Layer 6 of a small transformer language model trained on English Wikipedia (15 layers, counted from 0, width 128).
A neuron's activation on a vector x is GELU(weights . x), where the dot is the dot product.

Input weights of the MLP neurons that the questions are about. A number n stands for (n - 500) times 0.0012.
n42: 133 578 533 412 776 411 160 589 554 590 740 669 432 674 365 229 600 620 318 430 613 555 347 474 456 509 731 293 468 405 555 560 537 387 720 640 372 777 631 584 577 632 413 557 418 198 663 678 459 389 371 691 678 514 388 762 335 619 500 695 325 459 659 327 406 751 523 444 408 718 328 73 242 559 733 564 474 357 451 491 437 310 147 551 513 450 592 536 411 559 615 605 621 449 326 426 527 753 438 397 687 241 526 652 251 491 443 446 337 702 326 319 622 388 599 548 417 355 564 680 438 667 600 585 292 559 491 604
n84: 361 649 700 450 427 549 536 328 444 931 623 309 242 262 302 405 294 726 591 505 593 333 450 563 440 537 746 496 781 306 406 621 385 486 410 274 344 197 652 807 616 529 646 500 577 562 274 425 750 556 659 588 676 214 509 632 395 463 270 542 246 500 633 495 449 408 495 578 490 183 776 316 402 348 281 397 360 437 491 660 244 662 692 660 648 675 617 542 412 715 709 495 568 162 349 587 566 465 458 500 753 576 650 727 286 395 684 372 546 486 474 398 364 307 775 359 701 229 721 446 569 266 528 584 652 570 505 519
n237: 646 771 451 323 684 670 714 707 492 555 283 600 477 645 614 576 152 482 671 636 373 252 652 565 533 671 496 434 556 593 248 461 569 436 391 538 320 705 597 273 671 500 283 287 557 458 473 437 698 483 578 736 477 439 340 838 483 463 537 392 542 585 325 399 638 557 443 684 396 274 587 475 538 334 592 729 96 699 337 448 271 326 527 439 336 504 323 475 658 380 612 346 382 432 428 443 314 522 571 730 462 675 378 387 338 611 522 572 604 584 438 575 545 647 444 435 406 455 440 560 411 702 424 777 555 335 689 407
n282: 596 714 254 509 551 574 654 612 496 656 422 460 586 240 563 604 673 347 636 295 602 554 643 470 583 588 643 438 523 334 530 697 477 450 577 540 555 620 430 569 734 536 513 296 328 510 705 571 591 469 454 213 634 730 473 211 532 496 303 302 513 441 324 573 620 269 463 171 138 237 478 443 372 648 592 760 401 401 606 293 424 233 433 611 245 479 476 758 844 387 258 736 556 656 487 374 608 348 535 743 475 315 474 716 496 346 637 590 259 763 381 662 375 384 547 547 535 662 568 368 472 256 734 349 558 729 420 446
n309: 536 613 348 662 479 159 287 317 547 714 411 547 705 487 592 298 223 449 407 675 550 524 685 800 453 304 377 223 398 408 522 561 423 324 542 369 602 512 517 512 572 669 762 442 328 478 602 437 549 351 471 529 470 570 457 434 609 473 426 371 833 416 613 325 575 426 195 434 427 387 492 438 488 552 623 549 279 557 429 812 548 477 534 615 466 500 226 334 384 355 547 492 627 613 541 689 492 631 512 539 478 604 687 520 578 376 471 672 555 274 372 488 734 508 310 389 573 609 630 629 575 512 520 690 492 574 555 659
n391: 721 363 541 610 793 536 355 409 377 599 719 556 579 565 696 473 588 505 645 555 559 188 323 285 330 641 391 715 509 548 749 478 491 692 417 392 607 474 369 433 634 456 525 327 709 194 694 569 518 466 464 603 398 504 535 459 628 322 788 376 626 557 724 409 612 728 545 617 633 518 352 301 573 762 625 356 176 358 414 336 548 551 290 625 364 452 481 396 500 834 261 496 653 422 594 374 404 459 222 439 558 382 437 749 325 658 193 622 534 569 468 509 722 431 409 400 252 631 425 649 491 479 609 384 221 472 401 630
n423: 447 390 694 559 646 563 321 480 573 565 400 477 193 455 307 327 555 680 642 509 573 619 473 482 601 255 618 565 606 622 314 639 567 509 567 552 345 444 368 408 390 600 473 596 482 196 725 64 681 657 433 374 595 486 551 446 576 683 262 551 299 600 519 347 458 476 519 456 452 436 624 660 662 538 723 491 626 927 519 726 467 505 299 18 638 835 702 388 782 576 495 276 398 496 328 700 481 465 371 454 175 391 689 678 754 462 376 585 403 397 332 785 640 467 540 224 359 774 385 509 618 505 571 360 307 709 202 448
n425: 376 508 406 614 521 575 512 610 481 508 520 504 565 334 313 534 575 716 668 496 559 352 437 624 349 684 680 779 691 711 419 654 541 569 349 577 228 440 694 387 145 578 331 331 410 429 699 448 442 480 483 307 405 367 347 441 393 149 532 404 545 709 529 632 564 580 555 341 508 466 706 888 336 952 458 693 531 391 504 469 410 345 330 633 558 541 500 532 563 627 516 348 249 370 531 362 447 440 636 474 464 312 640 338 564 525 406 549 456 411 567 727 355 710 523 484 500 445 529 473 491 457 565 299 378 624 528 435
n471: 589 620 675 839 405 554 504 404 552 396 230 384 131 655 513 394 496 467 690 559 495 941 546 467 573 509 500 456 545 487 336 849 588 487 450 295 475 379 523 459 197 593 272 563 324 294 384 754 513 680 580 401 477 482 569 423 549 746 602 701 583 522 509 475 331 612 662 171 683 573 313 606 513 478 464 334 471 354 448 475 539 615 739 236 289 488 341 214 636 451 504 500 428 508 738 521 255 579 358 524 773 597 366 652 453 504 505 365 427 647 340 466 391 444 641 685 298 827 393 533 303 411 491 569 596 678 656 513

Each question shows a token from some text and the vector x that enters the MLP there. A number n stands for (n - 500) times 0.0091.

" 9": 580 255 575 555 497 481 539 413 734 432 611 438 409 357 548 718 560 389 256 572 479 427 471 671 538 399 614 549 546 485 520 360 494 657 560 397 629 467 688 396 627 355 485 452 516 736 486 364 518 495 414 683 482 442 628 717 488 535 421 261 594 467 578 525 443 703 212 318 605 393 467 519 451 446 582 482 579 516 468 433 665 658 484 316 565 503 361 344 560 338 363 395 589 382 420 505 530 405 316 604 646 380 537 387 552 318 902 370 673 705 497 419 433 434 579 401 495 441 636 452 686 702 511 481 283 586 600 540
Which two neurons fire most, strongest first? n84, n309

":": 542 219 630 589 389 548 581 510 698 480 622 499 451 321 621 672 590 328 283 505 379 416 436 712 623 329 558 640 499 551 587 377 603 649 533 384 504 580 586 412 498 306 467 520 423 737 498 423 427 458 462 648 491 438 662 649 559 611 401 220 563 263 519 437 528 761 316 372 522 477 457 483 504 544 611 520 627 525 455 361 610 652 437 379 497 500 445 333 682 377 317 472 492 362 499 566 473 477 364 588 721 339 435 543 441 322 881 345 654 769 444 496 444 544 608 407 405 470 590 483 588 652 555 383 320 486 521 528
Which two neurons fire most, strongest first? n391, n282

" law": 457 346 593 414 444 580 563 499 702 460 664 519 351 420 624 684 633 434 331 483 483 341 532 699 485 424 463 600 512 620 417 547 541 551 550 455 503 388 713 537 514 293 527 508 459 639 400 494 501 494 387 600 514 453 652 604 580 502 305 296 624 449 516 560 615 625 280 382 491 559 542 587 575 529 653 579 559 352 599 417 712 510 397 284 387 560 349 314 617 415 378 409 467 284 595 566 538 343 295 542 735 231 467 381 456 270 847 386 727 663 472 278 440 561 599 571 410 437 612 551 678 592 427 485 312 607 544 488
The three highest activations, in order: n425, n471, n84

"ities": 559 344 683 417 459 572 563 483 791 506 646 503 388 382 536 662 580 478 315 451 451 397 477 654 447 505 449 542 469 614 424 514 582 678 566 491 491 598 652 445 507 318 446 583 460 687 514 428 535 493 362 591 482 443 721 611 598 521 360 336 608 220 558 517 497 727 300 304 458 490 479 574 523 593 664 472 514 373 479 299 767 507 456 362 520 523 356 362 651 321 235 369 517 333 496 591 526 398 376 537 735 346 473 503 388 325 881 250 647 600 516 436 581 533 663 599 390 473 578 516 471 684 437 522 310 465 530 509
The three highest activations, in order: n471, n42, n391

"ard": 490 414 629 536 464 581 565 561 749 439 642 468 373 327 586 791 581 306 314 501 420 340 506 644 608 397 459 527 559 557 461 506 442 602 549 497 462 503 670 336 483 315 401 522 520 679 438 451 480 578 316 648 484 504 798 665 556 540 438 269 535 315 482 482 486 675 291 360 540 442 553 514 400 404 670 502 522 532 550 435 650 676 495 300 440 519 437 388 634 374 286 460 516 375 515 560 557 399 309 567 614 362 484 419 463 255 841 399 728 657 571 391 418 429 644 603 416 515 634 463 698 712 563 432 258 533 454 474
The most active neuron and its activation: n282, at about 0.16

"\n": 537 312 634 496 414 535 596 545 660 405 673 453 398 397 561 660 597 355 311 531 484 364 450 673 573 356 534 655 487 548 496 500 537 618 560 361 545 565 671 443 531 264 488 491 463 748 468 446 571 513 421 699 535 415 715 664 488 549 359 248 567 357 510 570 507 670 353 259 508 475 474 580 477 472 667 401 577 572 470 419 651 599 429 339 449 575 402 367 692 250 296 425 551 444 394 620 575 401 412 584 719 351 393 511 471 350 836 298 713 663 417 413 461 585 537 433 442 509 682 454 540 638 499 409 191 599 501 503
The three highest activations, in order: n423, n282, n471

"br": 611 260 569 547 476 556 662 383 550 465 683 467 500 408 556 627 638 401 245 554 282 372 347 543 637 403 487 626 448 605 542 412 555 544 615 498 543 504 672 423 434 350 432 528 523 797 534 426 467 562 437 697 508 581 659 652 622 413 391 285 476 418 492 545 355 576 356 330 674 423 596 641 484 602 714 553 707 378 441 430 700 700 468 435 499 435 405 313 558 299 307 437 461 365 472 491 417 373 354 625 650 320 447 321 513 387 853 317 639 612 480 394 502 463 625 522 448 484 588 440 692 641 582 451 259 523 602 511
The neuron with the highest activation: n425

" York": 543 335 509 515 456 544 559 542 648 476 714 520 397 333 550 679 667 458 250 491 344 314 517 627 682 447 578 514 394 615 559 515 625 730 571 425 448 449 682 428 344 353 324 544 426 698 524 399 511 601 424 664 413 423 647 555 668 450 360 299 634 459 576 446 539 686 230 300 588 504 603 615 549 591 622 564 572 474 452 383 561 620 504 415 477 439 492 381 575 283 383 412 437 292 472 525 511 433 302 564 665 334 446 443 496 237 849 360 782 568 477 417 509 533 600 524 479 513 525 618 548 666 507 461 313 414 461 520
The neuron with the highest activation: n425